Layer 10 of a small transformer language model trained on English Wikipedia (16 layers, counted from 0, width 128). Numbers have three digits each and are written without spaces.
In attention head 1, each number of a token's query or key is one row of weights dot the token's vector x plus its bias. A token spreads its attention over itself and the tokens before it by the softmax of 0.177 times query dot key.
The model reads these tokens: " song" "," " 1962" "\n" "\n" "===" " Song" "s" " ===" "\n" "-" " \"" "B" "oy" "s" "\"" " (" "B" "rit" "ney" " Sp" "ear" "s" " song" ")," " 2002" "\n" "-" " \"" "B" "oy" "s"

Query weights of the head. A number n stands for (n - 500) times 0.00076.
q0 (bias -0.448): 413394359589442425580451423362510423472490600583507803503421541527476413371576667599676536569570524561435484625577523418421535465591462445443409219411402460437420564660440421519445439452363586433746578646622741338406560477369568460756487299623425395757557443422484519497644516407500527614727384435409537577469642611437561643311396227335445626555568441550679436373429455381568550582581
q1 (bias -0.216): 088524084574360367575482459312576768425458711444628588426637695277626413379350390637602541523567808308618611349505603302628496451504334435655580655495555384454543513536598526438527590178626342184738565516227621324378449743595517590606449568260415580561412231787267632626468642572291415518568540487205530384657352577574446646285376710730407617467422296557641505300505500036585633774321
q2 (bias -0.325): 403642386589518589621516475432410528388494570542434590431451388413594584446601515643741569611519569444421451487490578445557491417506427542469379432279532711622550575321466390469416573463443407700662606576426500429396471447453491562697366541538434409666581392425684317554673497537428651418628378411260422473518587446500718445351555457372538301607458770355725288500272590490428432441546
q3 (bias 0.187): 652520470568311479473530496515382724428443437539372363429525226481408700476478552444522459327720562471328555531416554630545518529524410373475477504769219380450662511518777576456418521581404421622581414453456485338731572504575775335643424597542301368349659431622741485589358541570351624422415541645504607550719489486792374442551425243669538241518425776537399666620463548568434196352623
q4 (bias -0.198): 324664632481441599667429563496622441518397599489515569411359750412589376261478556526647380602434484456672343438623531290447716358424403644500535473318695694546465588614436572511455479393561484427422482539629887608288359481485366781587402392492305539715455469604477689454623504622186457548685367564365618635439489514280371674374555584400344581572831284463639403500444610424426561469428
q5 (bias 0.230): 597461641421338587466438812833516577392432565773442420772476694449364447373460611180213301679508509302364560491559258556633587368416583596584735509601517387622357398626336528645738550565547409669271449694431463693504450422327636496426446410479500551441435382326380492607339429455694234282451647578368378543124463660238610500457602682344584578350465456529355551554656489762560742654523
q6 (bias 0.033): 336630628652472438596402508541604482359627690667398397607606461416481685436500727409636316523496684511492493465712488536462529391271446430504395387355586451558655604633593511580586525404565298634448622853323507689415496411327620595679432343641633496608389382421530580518560526433657356478798548454384482425180815553258596431662510640417458463445347323532783442432437375657248638520380
q7 (bias 0.308): 426531445385414390540676450493514496504612400493552409430550687564621292714433466500414456330331462238680479595410598557489327496514458480696413731611474410485325276496649358607442420547580488208663293429486742523421601776445441548496700424511500557616476585588375717276518544572427561573478388389564458562496229739532232521701296726608415612464528331551595595405751584394678540523473
q8 (bias -0.362): 577434350765542397570650531358366473526574748611369637578649203638505765476692483459717609705690500611315584659546375483559496509592478548408762351312165453629725718345422391614554436380310134662661651676322389215509514536653547487591345496775519477444542354491586202582441641295563359392469558551291354376625598483552679452215426296591672308527371939386691136595200296476379632575392
q9 (bias 0.401): 627523391547409596480666655553365553691467534708395275483647508692452458485399614217447576569447350398291465694533334441507424559617587571451713660580273412669500511493477448616718571514290382559664389583436408321641533636651361466523409600657481440351636407321482563555385569479471313245421475605459332561590379671625340381401372603659570361465387716611455433637765570508470629436437
q10 (bias -0.057): 682443366239446542519521505516484549432530417308525645544544391615342496496359252513447467383765539769363411435470500399437596653588548511379371289812608461219516393741714717346570500692409833687673552252639578455710742372508386227588647574390361599312588665532483561456488362467396414554710405567551448768496492551476307714347451210255403685510717522657380625446405431580582230457706
q11 (bias -0.010): 432426335492608432598683702291504306443435638598564514628341621538565389488558573728547515500474535212623511496527500684530475250686385330569477704285623577508486460390424237634633729478575449576721286598405647443450477548370507773705504219557496631657459548454346413553719549489455450515692434402312248405486360637414529630292480558462576504482472516464700311366493576280562645678497
q12 (bias 0.421): 488757496528558486489609825500439405556588422537402239467247634663432504599594656175443274512355403359477318625464360666504421334442564507489448701295714551424540558389475338545712748573548619683365407616446373647588349327582449708685398407658581323549550522284512474574574465573570403256577446665532385426355396526346592496635766611611533385547359558380641238768566478772456508375404
q13 (bias -0.440): 488420350392504434493542591541523676482371593327558672555667648488646533281371365588650584769691715691431627322414516171531570478592401548415773294585454536496407372395373696344538576410208588613511661452632541276461613413641403339310477584287468654460648235573469511759405331545489436523515458709512587543529504330599560552194580433461454466532620574473354611477250440336393417647458
q14 (bias 0.338): 562557424587335510444514488681415560573522409772178348538535387751326577569584621051391460544489331454302444631614374566471514556400597535542661459522366463504601585694616563665650583479369276658493569574447603484585456582590582493603391643522432582386636503290565524545284656433457245378571464718493428476241539558375386476583385567603463603378332523525444381684575473752526559369437
q15 (bias -0.236): 285523461587467608709494579497642644401458621428500500567258530428691541500621512532694535613444520362666553444543536370660448441456509466599530530361420620660695591481397485578364423371601171395513684588465686514345419674554404764456358548325410665515421485628526419491471555352452407490554408382382603385442459506423494565433541616418441595461424401442668440423338471363500638649430
q16 (bias 0.185): 613274393397588439411472425338461615451717558504599457324485549524334466371420537532423386425527422734473508423512395420173519557656504444462199541735728456300419423700727705374496638515317785404748504478631492429775588325488444441691556395408377411474478638530251515485719472612293394508873399533556425578508593656489469622471657481421365655533500219697366622437624710449622156382514
q17 (bias -0.197): 456269228466554451390558378451562696440287509370605687500722526453637433469387523688545625437467383427458581530346726403604416569715524452540526483774308457555422307357540496387356377480385526355636376319586410226440572793625531320297416574246340590340569342687550427655467542516450656496269525288594702488803422622808512492373371463684554504424508522616182789350698627169556324708592
q18 (bias -0.037): 544476459527453628496518715678428438692556739568509496915632926597687505341189500518544636733562732442355588486537370224473526474609552476482848453808396432639351299589271544496572391545318471560478548729607638447561588531378406577231578261270661777348446316496181482721387473433486217545442285577701284547361285564325567377362558678271370549275522442538205589446491278446294628839525
q19 (bias -0.312): 299484364462458510582666645585504374464423603511496635525482606469593291668697468659592651618437480271515500461488512507753453284622431577599695597168379550596394511275330223643556579530572238512683388474344459388252500750553447761416492399446551660594531420442436387511568526415508477470511522404221410468500392546409615617234500607524476556541457738374644255338459413269535773778448
q20 (bias 0.161): 321341418559667482362387337408558515485631516618520454225372703576372271434526601406340504606309305473574606605723400496273395421662530590629153568579656463412423527649742541625400551508504701389762444446534477546476389616578331551739571519445281460511385658467386447452714520481442399454816604537500559611369515691455335723537574580486316773524467238750480613446751701433734407375425
q21 (bias -0.218): 381323471387585440492471276354744524341302535270811636394680487243508280496500423728399607284544491439847613320546754552595425548470437434536325526483504446369399533371491452468467287476858582264471385382399358630224563594516465450378700488471461560555257698685417516350492359455652817471451639247385708520626557480639529652630436484443515696405625421638671696277631595270607612684523
q22 (bias 0.436): 598562738668310635574522554627351446536632562814266304648436357583504567535425692355413474478576454439382550577583470664515436446439582421568511618556378417519531522562607318683566492573613333492573408631413609537511624624249591503535642342706581550429599609295604446401342426409662366504478431343546229556267482622322474328659302735391462423290398583521679420614573439778317660477595
q23 (bias 0.122): 478526221584183485613629584410320589548564474563392481528653379627428783518476319313626537396837703622338484483441419476492620592573432552488676427693292375360796602630780632468537491467235347517779631519471594250760711447616543376693437628424340466265767359611479633583372488410302259426746340758334464630635430496632361516426409329626354549400543695616530440541459427438401482423538
q24 (bias -0.169): 338683272320583391510448320442496620518458406335657670482633737413703512389320261407518504391576616584660486539454515169582511511517454536543642392696567552572503540558656741457382357376465649295559561291482584363454436603819412420256455740349357431372514431571511630667496504595263473426478511518485599486664357496654327558492568471753279526450613349542346681418596541304523484469343
q25 (bias 0.243): 382500646442389476468292560383526444402306519525615330416410509175246425345304660456336226349526528491765608248649423650434568256476415394500125632348929463423413613565623479582675495426732723297334327566452478818495383325416608566654554311460463263610386594551380808445694331543698564307706710508477584500534517454547609654681765617451516705388433217679683674531710647533473667468642
q26 (bias -0.486): 461476303597407315576483440278716581289534626569590801611484372341459642366490410727675477513727635581427542569503684391520519545466411310442538359614410522436528542562621564358349383555462434531648529485425637384432432503401685369686524437527324421560448460586583477516460673386440541635500756425384589528605546538612605671346382318460611470496472500579565507454359420311473475645451
q27 (bias -0.090): 572292496323719555301504307453645457481451458188744617390427583484557364508384396564340584460488413683751558430484569377460355573654504411461372570593560594321332414449560558392480404500549873292413481181684351428504528602619399381209689634395500623454361669626380419439572392469599620528291579421783549500805339391768417612542511496504570563539598402550261817401536555325780332500547
q28 (bias -0.018): 455568500561504436321397131303560592487567347650556590242409305386438340540527504753518575317514490646509505350605625491219433654500419487409026379651748509276373367678851735341320469505540760452657522409697638601514590454243672342752680338547432360594483767393509554313700542574491810783704431342586740575272753416343509459598453422367210721557469146644553659262468685505563227292705
q29 (bias 0.127): 470500536613265551540512455406472633284349374500428416161434387447331474445554716665531448242539517246540367438533726693448500492452350536570173558334460455541429409390676442383437566500534441304670217560425669532319504567372673552868468425545175318688673585657625744313520516630352683524599532470311656523596520591527385725584311433669511658582485385522744612504555762504554500425540
q30 (bias -0.490): 482507278459375408643527610563460549558517634674480788647588476531517454404555422661674611722602608500236542503418462325503613494540471551393715334527430434562381484592364545419424592454296391592586676642563635404469517437319607459599385434405517486545565324513396461621437584424320437703454510563352545494353599443300642578215454375312457566605570593388424334480278506446386518636485
q31 (bias -0.463): 428438503497560500510410525585506423397560467616483723647495620477612389449619550579541587712390395555438552526491463307514508416472508590397599268526480566615432464511292554454453432442374509595442629564608511535362483442447479505367466436383614578656461472369545375634562514414564532648547450392540601497269630407279686522376633451320482533609529401480462465436394487572416391584485

Key weights of the head. A number n stands for (n - 500) times 0.001.
k0 (bias 0.066): 447425553441490472447578669304295584535508296581500546408446520596489701556369500553552436625411434419453503339511526540617449548513535562409523529562470503446378263554631476317407612486439582500582585462590475355563666527262364448670413668528682612622515434542347470513522528470434486632566366453551511531529661497463380452348490533485454516651463385322589534580374620467494482543612
k1 (bias 0.064): 352515701439527513451593633609511587338383733433507392565846478540650668538414540493552429417486623577304396470558526376589322538385664580649522312601518557518410535514485500375535645321398605507578644386346402596460576673596443567960424581424515692390323316647486431667628479521244367447599408587566612324520683419424489562500481528457454595440419458271614673482355562485559450470170
k2 (bias 0.140): 456515534446420536544698659356447393535542400489471433500391490435462708632531552485626480637510495495344445407495562403590577535520540591517480515549461580428409414541497425465461628565530523582510582436510512399520562548342383427647352645540637477565565415565500436579575591493425515544546399459430465595514567495395555415459538510558489368777484516146482434510428545586490352530522
k3 (bias -0.149): 558554376542474535450429339621492419466405546505627525390564397511508257349617661566360681448460357562418476457576486423313590441424471439471551438497437590606425433658585590423356419489500523480546553566586484522382517546514637577248561489430420271563505495351596521508711503586404637527489541614432620708416465425447451574561517470518472359437521570450477418522576545571375432258543
k4 (bias 0.052): 551544537417418342546513716432531604446514478545575422490474708451588670528461522452602303570565608422630389456364582526785388528566536600469605555605601618400480539604534377557387532406477595424466347363487497409689570429436437515784449524592630569436449446673503456530513545445412359611460453462511566462515589606467555417452626513522483395432515457411451580495408512469486468638507
k5 (bias -0.128): 615442357697402379584392472585601545449522741523522585456500632453468418411608621481418478593373526376546608526449506473494515386489301506491593462347345453655726670657298425605577469627583321585677393723457567558481503454642582619493491374516349497491585491388478443497531469384568356515466439558402447456326290629488469428432376524367586512246444533737593404383503497427602811644531
k6 (bias 0.264): 402349438598362360551439475533582478508554567597620500524449628454494681533626518508500556705478523375511543480414514425514562441461396639441512552444394463648599700647395414451395414557380400565517724659341544400437545453419363563685382594412506474492456402606520497543483447511544457688370387558308611518388530537463506441506449653544332574278429429554592368372459538524385385595582
k7 (bias -0.054): 423572544422559556497417347728484565375517416503558490511746566616520317477441413450400447316630575495652443680511503521481311580449519436623437509422597388525435546516527564642538376435400515435579391693402508622497337440597649407518598459528394537476500523479592500442481433655423431415533626464494497333394465508545462570657538538386538604349531497763620740514486447447600575500361
k8 (bias 0.023): 530461500534465604444717629345351418691434399587419551574464442516551734536607483540576596631400500473234491359525437449494687404537542585521506436513373532680425412594500575476417785545406422522546692348524424403494673619386503610526288638412609577583480340577329500550448643445482513552469347660430479503565479450378497413399461476577451408795456530025484350633442557556414470452517
k9 (bias 0.009): 639610503500482569505497400705437503578483597558545548508562497625483289279586627472399550452397468511461421788543506433411537425405412515519451420376419437750404612620515524697503591497428442537552415665437445623494520506628728563318385376520240411540480541373520549535456480475497393378404599644426497476370393482404566484462470481431585569416479530667443448556610526500489680480449
k10 (bias -0.045): 483463529402497485509412452494462500271553514475631509469368422497463271521327316654535448389615449631636475291547523500471591538617475509292497473549445491364415196455831550374455536484578620447529444377666564245597603471393521348194671403645453436475680680438369636450539324407607601558532580525711450700544651500625471632435438529533542494504642444464369439516542578483574588510622
k11 (bias 0.157): 581497503380503645515636752550408478560448405463421487705651636650616560584464405426489525608470577428424379600448512399560410563492625510673497556620387468408407492522424407541464509605462515575592419487350528464512353542508401561808449666641462687427542417508361355616463523514303397497520436423410435401376469436361575514357474580383466489408377648397547588548461557494678586521376
k12 (bias -0.074): 601577399488525443662470483567427378591621531483670549630359689524476377358658544297398444515445432451604503773436512382426506411497457574560494558476426444497608704660363460653515373561593497449573486626427553511555222409574430614403443491650355362503546505373554399565414586515559503506377629489366480492364304595409608445438570500495536482277508636595384298473732432551491654534446
k13 (bias -0.017): 506415508495485505428620706455508545453561609464486440526471369442542736645358487464588470590409520580375606280611545466546500450601539566439537354586413595514526342561555534365500733460578566670500500263556428297567805581408446528575453527530690472471495397581432529510543462385465401457597390562590521562607658521565554511383495460520485387655559581249430455446365503558494500568473
k14 (bias -0.228): 530558402607416339490360352613470481400531559653545561561492445477448354381803687458456514447445389443455519601454552476427583454389336547484535410287391526640513613719452557655411485552393412454613479663500585591552526470575637568258503483392430491551515554436539535556427508456606538469425561613428548447374381548446486489441426497526526663385468524629529257489586487464373739454556
k15 (bias 0.166): 419508660470429509420557677430604510535467435493441383577588480370561668596533536493685431606481612481382455378395538438675418517480531507633548505448500576580551498466445483412524640507411425550558439365408531544505488534478505560783418597423666538526401373669530457594510591461505513510468449477409579423592478423462580479410467543477545444539486461202591530476320459505442428597385
k16 (bias 0.002): 549467573407613492489367376588500449380512667639703452599478554653458226350444476474441358520511431588679486506556559405393483634551475613315443503488616397353419403452546506318446319460470755429483445536480432458598471463497508413356541491471440408456447623329364475439656274491558506491489557437640451514486642448592540651454529582473554677465519420754312643494660644494548541518540
k17 (bias -0.039): 467523550465594626366544493555543580437404507503352526434631304465477406623309494591552547386454500589390503422635513600412362612445626408579484328462572509554371269417655509333593706448539563602531386339629420630384564829635603494580452428351572451602367483470598521482609506540353536338568401403651533547611658390560488640460409463535605553705396493430526788538335558460552280415351
k18 (bias -0.204): 598518439641519441454609665720540547562708701497422522542589557632549594572339434503523531808497730374439642423479423474439441576585272615480560388400194430653672513540423556520571608453484271750587302477403366414587697540490580500486435409503465454396384544711329579471297394283470310507584493570507565336363513532529594523343373543306522503364503576609521672476328362420602684592581
k19 (bias 0.040): 473541568355395649513667815434436519535491366529336500551579447480552735728462463469514486506555588483263481447491512511681465467542627490733529483520469540563415472450424437566567720605487420537623438377389453515480489606531439550718369590526664721541508419532432393554413625439385362450598419468462393404492522535413447429417515492477487467650433596197648552438425409467550521526355
k20 (bias 0.030): 530404640348568452487419399621481615444449571605581503590514547551417277482495492464500221402525419473561508694477489495514395589441481622308457561497740453417456453407566540511506479508444741443533345580555451613583361492648479424529503506322593537556390562369436413511642298519575410475461547358615476400468511479591420503477513607462575775537442452812448581478580564434595455503436
k21 (bias 0.059): 423289652408568627434399422457627617442329397325354555413552461387490554614308348624546503284623582503572491428600584649604418448453703340573415595618642423407447385194598460405537458469533500339484551374500547602386410665610441494783650528385470549500445445512494503503604392630456464459519491461620476404627581396709413472603540497520582506473452412575555748453378599405617302543350
k22 (bias -0.033): 533530466644396568500380291732506427505555482489506589473586586613547333358643529531402665474531503433563536597456421503451585489429407426508479591385363468680559606567469514738446463559408344491545448758396545551494454396520586436337512449462307468484605560459592448462369394559523482531407587554292541449304374559418514442599414545312421562248511533790647482531619461509544642456628
k23 (bias -0.001): 554609582475435454460440489658391355378503573565627549611650368535607412386573512579512626392571513645427438399578565332339685448503412632433516324359367657648361401713703656463316607385392566455634648486509447480445738569390604609340458453430405418497424503485430662536632408379443529560441541634471629620461590354418556616447477472541336578462599480306409304654466474520353743382506
k24 (bias -0.124): 329596532413634241432626487522545637415477651468526484462536348488706610637326505500640345321525548564583296438550559597511418528482522653475568364570620605433468418452568591431506676362544635468381456320545413497485643687611497613436497432422533444508358389484586650503626448455406527429565426443603533430656624481550483444443534486618521557652579506364473607506338479466506423464324
k25 (bias 0.112): 668407537451495403604334426632587478412363666392520552426411607462571408303467545471357434442480491441708500615553544525509440428495522513433462615578534476445613663394433519472449274475538587404424547624503593582388334494574344647560578418494313462451505466353523395546628368553489455571407508395444598435429427449599540517593557598429479562113432488975509506352599582417562515527518
k26 (bias -0.072): 442440492530428527393593586347395613445433419523514538398516471561556681599386462602596544503390503505385476251503461479522566548505524493503557435625459500394518330487612537237435647530492494570554689368605443340463689568440394510720423687439600602545475414584450497524609599487350540628546343531539531557589603438466416556393505503518452387613487450202593534604370603526548316455437
k27 (bias -0.044): 519472548437703587408473439468506564509467563359464516435561354494525443538275392488512381326547472529610605457592451589455365581494623410514395531563646393339472339167637563422645513518617669470323343309600438559512439594619517360396699467494571515417462511417452561449482356559545652382597621393748429427680544444698541552497505494536655456626525465646401651554482514458571413478435
k28 (bias 0.149): 411349574422500500482316319399608509280480422579571450454478483530441490548438515552509439410619380550648516417497546534461432681479555543301407626578606533162413358349645562313408260509350709375516565526585582410480454360343409253514604545441503424540598615531513447466593465576657567522522576406625528643515795579571351569584553519530351738597527380774583629500522538510593295440644
k29 (bias -0.097): 534476474424379629524375425571483511252403354503567487517604572447429370346561650480364529378537488458555455608583550508610408500401589368539566515550555484482294494508636522506363278392398682335617586616554557604446388391483555573638515543594395431583527452351689315500676439600339503578426540432423558604337503541397457576728600503484436554350492435633566593491517702553375447443429
k30 (bias 0.050): 429475441505425485481629666316392518487541438591441439457513453576497749565433542521594524670437506492302500314464544482591575547579526562430605436570369568489528434584448477383511655471431449566622587408574455332566693492321447490650405614511687564500574530600333448513529664366433367569582347558555457581564643551407397529413456461463421450659503529205605497545394507537553541583520
k31 (bias 0.087): 413435468543493464486595651275466549555617382591443477429336490437446734719490463465588393678437482439403544312447579558632467517534481531416546490513470498459607348485473454389507568554521474589488457426576424413572665512396378435555389562467715590591507521614413486464515607402540485537574357434543479514607574547481448411390432515541498473717505479375551510468394452505518438634534

The vector x that enters this layer's attention at each token. A number n stands for (n - 500) times 0.0059.
0 " song": 384498401382484504560570690623446521503451423439488235566577476446534284446609465556470580491465556448483518442506482467432623482385419531497499577457479529571334503557424666435470611541400655504430530494443482492466487394503675480416430548528559512573571573642458586645471517508527702447418518739559497590430514412465619680565694617423454565483564512308482495485410546600485326336478
1 ",": 503473521483556565413539616517478447531653492401468259473486537552388485511502403550495517507467626588480482477589502556589554491511528497502417433473682479614478454637511484485421688559486545447356388304322516632544694429492560492536502558514493293472415615556636615464466500605458518348560493612539552520511405669477537533598505517517486522651551497167436582369341511777500439260521
2 " 1962": 456580463421427635516558541477422304597662278484463300513356493573550582447482511452613379589529493630532544349565511416261429372455633661580549514373445490524683507551574531613595488554511599428463525418538597491582475461434476474459363565470512532523593643609405582404563422317478584553578589478686515485543427519532515550551471505372459585750446560248490539579415493638394354296561
3 "\n": 560635512514225626449485620539475516619465444504530301505418506562519412520491581357518509544340526411476431426397500424543506573606574484359659511437450477519478447580435470378536709539428615479412412434510514388584592422491631492478443581629545530513537633476499454488500433520466484523418528485464605523582450474481481590535567442619501496661491550171455614532456425893506542471528
4 "\n": 500709521521300548490462617568513513607605479525572287524562465538542459501485485436455492563434517464466509456548534462532579394503555508386669527408444482532381492601427476517614651265456496499380439369512473380594611435498641538457425483601698457498451538436526460483548455514459478548444552550452397514533461565496541528563559454583506444771504604021459456444516476890420588420475
5 "===": 525659734658422662454374681673600609598575520561503347321596454548474662524426516519564438530643623507458465461552518430536449285498417361570598466392379640628367591499428559481502754356523551545510488410499539323566547475462566455516463306544655310260515487478631278691365386517450576512447420524423586410414510384570487523517537372516593490720448506035542474483499478697635506401461
6 " Song": 687549585513400574595548469562607528557648535551351436374426495625571649513371410628567460409545609566495529330486557474392475464411303479576425566526307450711413800626476455565396787460403368458291618387274640475562669657526460516410515488458564502340351545429560502649350410411397455510482628623592589442391265413548387505505476571428625420620345515125655531504304444738444536457559
7 "s": 532566648566525631451652681667444524562593571385339388615441572574598752532255392559670536483584490514458514481568505498596394389529602449654360515482265507705443633445501475387310634658373352555431554493241656513458693443491472456458581658555578448279338484516645486529495364508528571509556597545397468536476425513501313461561343539359499476652421606126532445392243449721246562573502
8 " ===": 566631629586518703444627662715524562474517475529469412341497500599448626611386484462611438506604749488499410369523492359562399458583427561588586398480364520571441622511458597369416737851534598539517459399489519305539521366461518421550658597487479304327574513620603249574327430527467495529496494460400748469433486257507394449442483457426554484544320580122589603428414378749602500352585
9 "\n": 622671555541279612516444639497502453564517496518488319395526414556509580451477506492497539515506565520431484260529445447386560525463475563461678497480337541582461543660448462489490663517538519552465412361520490324584612299499521513437612502584570429424477648539590358503472379602501429589433621658372548486481372479500467428590515421508528444549496664120539573431337455900488568433627
10 "-": 472677525593438573536419769487500579546515545638547260520452464499520650226381486527654518279538590493513549223588454539519605337401406488453567484473505510765419499489532616495594607500531540450363483462513672489579637439542421528420428481531507417487470524467674627495553447541571503503458444597534289511597271493471547418510462480509572471619516527230397469470462574700340568429501
11 " \"": 480734537464295540607396928523524479560485504526697371451520600498547683406421546409491429445473437332534615407625621513505352478281495294512626642463518628621381478562448443637449732438575464418463408308584611451624578447514501523471461430546677577342397636520616434632450441506390433433459531625451551557471325523500542501464436346565511424526533518178511595363446581726372436558516
12 "B": 425511608424322641588520539583501303488608562471566353435471508422499670241418394425505516448593654571513403176383631538564327418557460418540467750476670484591507485652430419553542607457524368547336586571480667468585667557414531492488450527590538482463355468537258440526576407640568536483484558632457365404554459464541623412568538503442533438653558499197557535433442444575411584355606
13 "oy": 660546563502291635565393452692467452547732596494460380501413578555453511401438366578505489521428637409490665565609718510677440703432333623412431465508602669639323464462469270415612685388411517429413575628462477479573542616458414434541422474522395403545250427574386522637389322546450617590403333482541568567503338593516390534506375672418655440546446440028561509654405484545596615569561
14 "s": 599412729596465593463564687580394511562407606417560354596438623560546520526359386568517480629530367516455613359507623553603446367554586443705330583500503537672447538485367391423354673381538459496327546532378545617468704407451365421496531561558500472271267512497495582417495243695517513467558491467449483541528420526498355643447225646378482508714550561389504455466305447602371606712556
15 "\"": 553480548385571563599682907621607367594490400573542301513500572541465592333468460416459447367491340455532572559616520545454336518510547458554466635533515538677337337548397527562441718653450478456297478425439519516534544418507340504490590506567559447392400546514483396625509329512481512403516435495526580423558435668485549385485437514362520539497708581309556523476405506713394458541525
16 " (": 644644491431543472495462804570604419638739462460459367468450567626517539439291441413674489491584607366575393555726471504442461470569552353554604536465526584517392414577544416408521587444568588499291217253529685483570419534428500494506616463543451464416478640470495539639545455588478520503510475643584539511499270595512472430558525418434544301547747554095469519491452576665378409412461
17 "B": 389575536354499591544550506540456200524673549548565349541395456496507705327357369422599501379591647607588359313364521553507351431578454416456509753524715520388515470567507450549561625562506535505336532436532638419610611524371587539469499563593552321406417557500326455594580449620505483505501573674492398410591387424551565419606653471421487433603585467307544529509495421525410546312527
18 "rit": 578524381560531670591588719507438462574646581512536403253424570574363597525401361539639490391501774407585389712304514449462524569529469484615394562436686635366388348397681384419620709453415632506235595465480452440656477543422485464482324491549478270566337471510479501576418258389459426694382623577577579673529349300536446535644399617463407512439433423195531729607557548522558680542449
19 "ney": 440425572490448614625449549552386431550548572540583328532487486664618394598407552565637480468462640569545510350384428563432566324543589573510405516611588632510460501525408253568562746485425520364466515316383440543539611549532306397382535534669384435354401701474513410474354356504447505495492498474593604587545277379502361507616234612412453629411645458338523597544551536547521531622501
20 " Sp": 457498560487476630584501580447379130683299472496495478566461560580568517405457437568489457488560632516500336417581500616366575241688507199818430693515588507475461427373327424415536596700622432428574521399548548451583713502420450443485444404322371580404507715575442531398390462820408518576458475491335413468506497259614325503582506595406508583553517426262451587510501518468646549568639
21 "ear": 569462598490476617600510489590399338608417620439307402332328654663549418501300576524520479370516687446537429430455543581396572550588319618471363484531578629301300411509511366434693761579497595522416552352587370475495603653419425425521526503628327672588562542565547427564527404517435506631544473531549431523518264525567204618504330663309532579615531402166447597593428345456599645520541
22 "s": 518504642466583583445604617546384453514381576486426355588421639617671490524340523603462522485485374509509545410488558608457425336641589547579367584521502616457413499571424422400522809667470701516397479291394488465518597478401283439459701537601416556336481607500580497369488315715442361499633494481545489436526401479522252640417219599324441548575608560465431521493342457611468608606518
23 " song": 450539516349628575549564736455591428574530501660464404597357517745567509330350438509483571284403459476587567430593591508375408499556462441607447419521517393500367379549459678565599777796417563344422422369443698512535510571506415403452584562562431443246497621599434471542531396565414405447449510464584532433558274510452523656436536492265501508600547417339563657463586441768622673371540
24 "),": 514389528406572510370514606509538374655666515424445308442394550611379549418481474468581563471474546487531476664652536532481332397536521421624442491491593436656450517499479573577558717584497426524310342182408511556636501447563529453397675439553409415444428549536581572489432529537463560312468490602499494408654450691466594509626582480482491597524628537357417632502540467810409451338532
25 " 2002": 526681548517635593499542501402484384702514312402348326424349521617537699353490496346605431428630425574512616414501547525307445446452609611443515489406535553456590487560488524525598620515475508451381563340588573493609361456491600507367523573456562563613508609604579506401564475353433502489452636373613535595615365417501549479560596549371373525612300613371456695561519544664406381362509
26 "\n": 518683532527310567454459468553500657600351485614468331534376574573547500400383634288535484495417490424530463478451532442535458620673598462317672520538443528514535465592503429413589688583412580467409459327505550361556535426497602435442519559580479574567490592454535475422489506504460509511430559420486533417581350424460459495558570411616493468644544568368450697541471412907436538537466
27 "-": 424577558598448538508408727566455622568559552620515265588416491526510628241351500454638498278528549455526571312601509508628613347451471443386598478463547458719494437510573578522607585372520479394333489404493620524549579524516438462408367525535569519503452485450640700443543463518565469481417438592549347471666290529520564469489523555596564469663518472359369425471539524651352566533486
28 " \"": 452683546434293517607371886542511530588485501520725397489486596495549713426382565358495414426483388299564597415646657507567315443300528243495639621446586602604436466607460435627486727350568477413459398297593599459604569501501518517459475447552704589339391594543586491610432458519368423404453495642466531536517357550516539535429450367636514428540550497220491549372463546682388433635485
29 "B": 408510599414312628591518498594485319497621587442561363447465497414493663238392396389509514438600635573512401202389649541614324434569467422518464751471706461573515464648432379542550604406509398533323585582474625487577653579415548484494434523597534469464346440580242476536588423652575552466478532617457380393578489452555622439562539533469537442645564489243550534454455434578406562391583
30 "oy": 639534551519273629574371435697453469551727620495468399515422576567451506406410353554517494516439610410491639576620722510709437703429352603404431457508616669661348450473478241405611689350417523415409574630458463495573549639454411440541408502538393424545252413596374532633376327557442596596399287483568572553526359585518380536496360688431647444549453422085558499642391474534582615600551
31 "s": 589390728598457589459556673576374500559358610426554379590438630566543508523310400544532486621552340511449593376538632554603424379567583428728339578498553525693462535480374358418357671345538468483304545492388523631474692424438367425506518574589501487283292492513474613421476258727500500475560450469464493528555436526506344644433226665404474507703568541438493416463305430582388621752545

Token 26 "\n".
Which two tokens does it look at most, in order? 24 "),", 0 " song"

Token 23 " song".
Which token does it look at most, and with what share of its attention? 23 " song", with about 40%

Token 9 "\n".
Which token does it look at most? 9 "\n"

Token 4 "\n".
Which token does it look at most? 4 "\n"

Token 5 "===".
Which token does it look at most? 4 "\n"

Token 8 " ===".
Which token does it look at most, and with what share of its attention? 4 "\n", with about 40%

Token 10 "-".
Which token does it look at most? 9 "\n"

Token 28 " \"".
Which two tokens does it look at most, in order? 6 " Song", 24 "),"

Token 12 "B".
Which token does it look at most? 6 " Song"

Token 20 " Sp".
Which token does it look at most, and with what share of its attention? 19 "ney", with about 20%

Token 15 "\"".
Which token does it look at most? 6 " Song"

Token 17 "B".
Which two tokens does it look at most, in order? 0 " song", 17 "B"

Token 25 " 2002".
Which token does it look at most, and with what share of its attention? 24 "),", with about 40%

Token 22 "s".
Which token does it look at most, and with what share of its attention? 19 "ney", with about 30%

Token 16 " (".
Which token does it look at most, and with what share of its attention? 0 " song", with about 20%

Token 21 "ear".
Which token does it look at most, and with what share of its attention? 19 "ney", with about 30%

Token 24 "),".
Which token does it look at most? 24 "),"

Token 13 "oy".
Which token does it look at most, and with what share of its attention? 6 " Song", with about 20%

Token 18 "rit".
Which token does it look at most? 0 " song"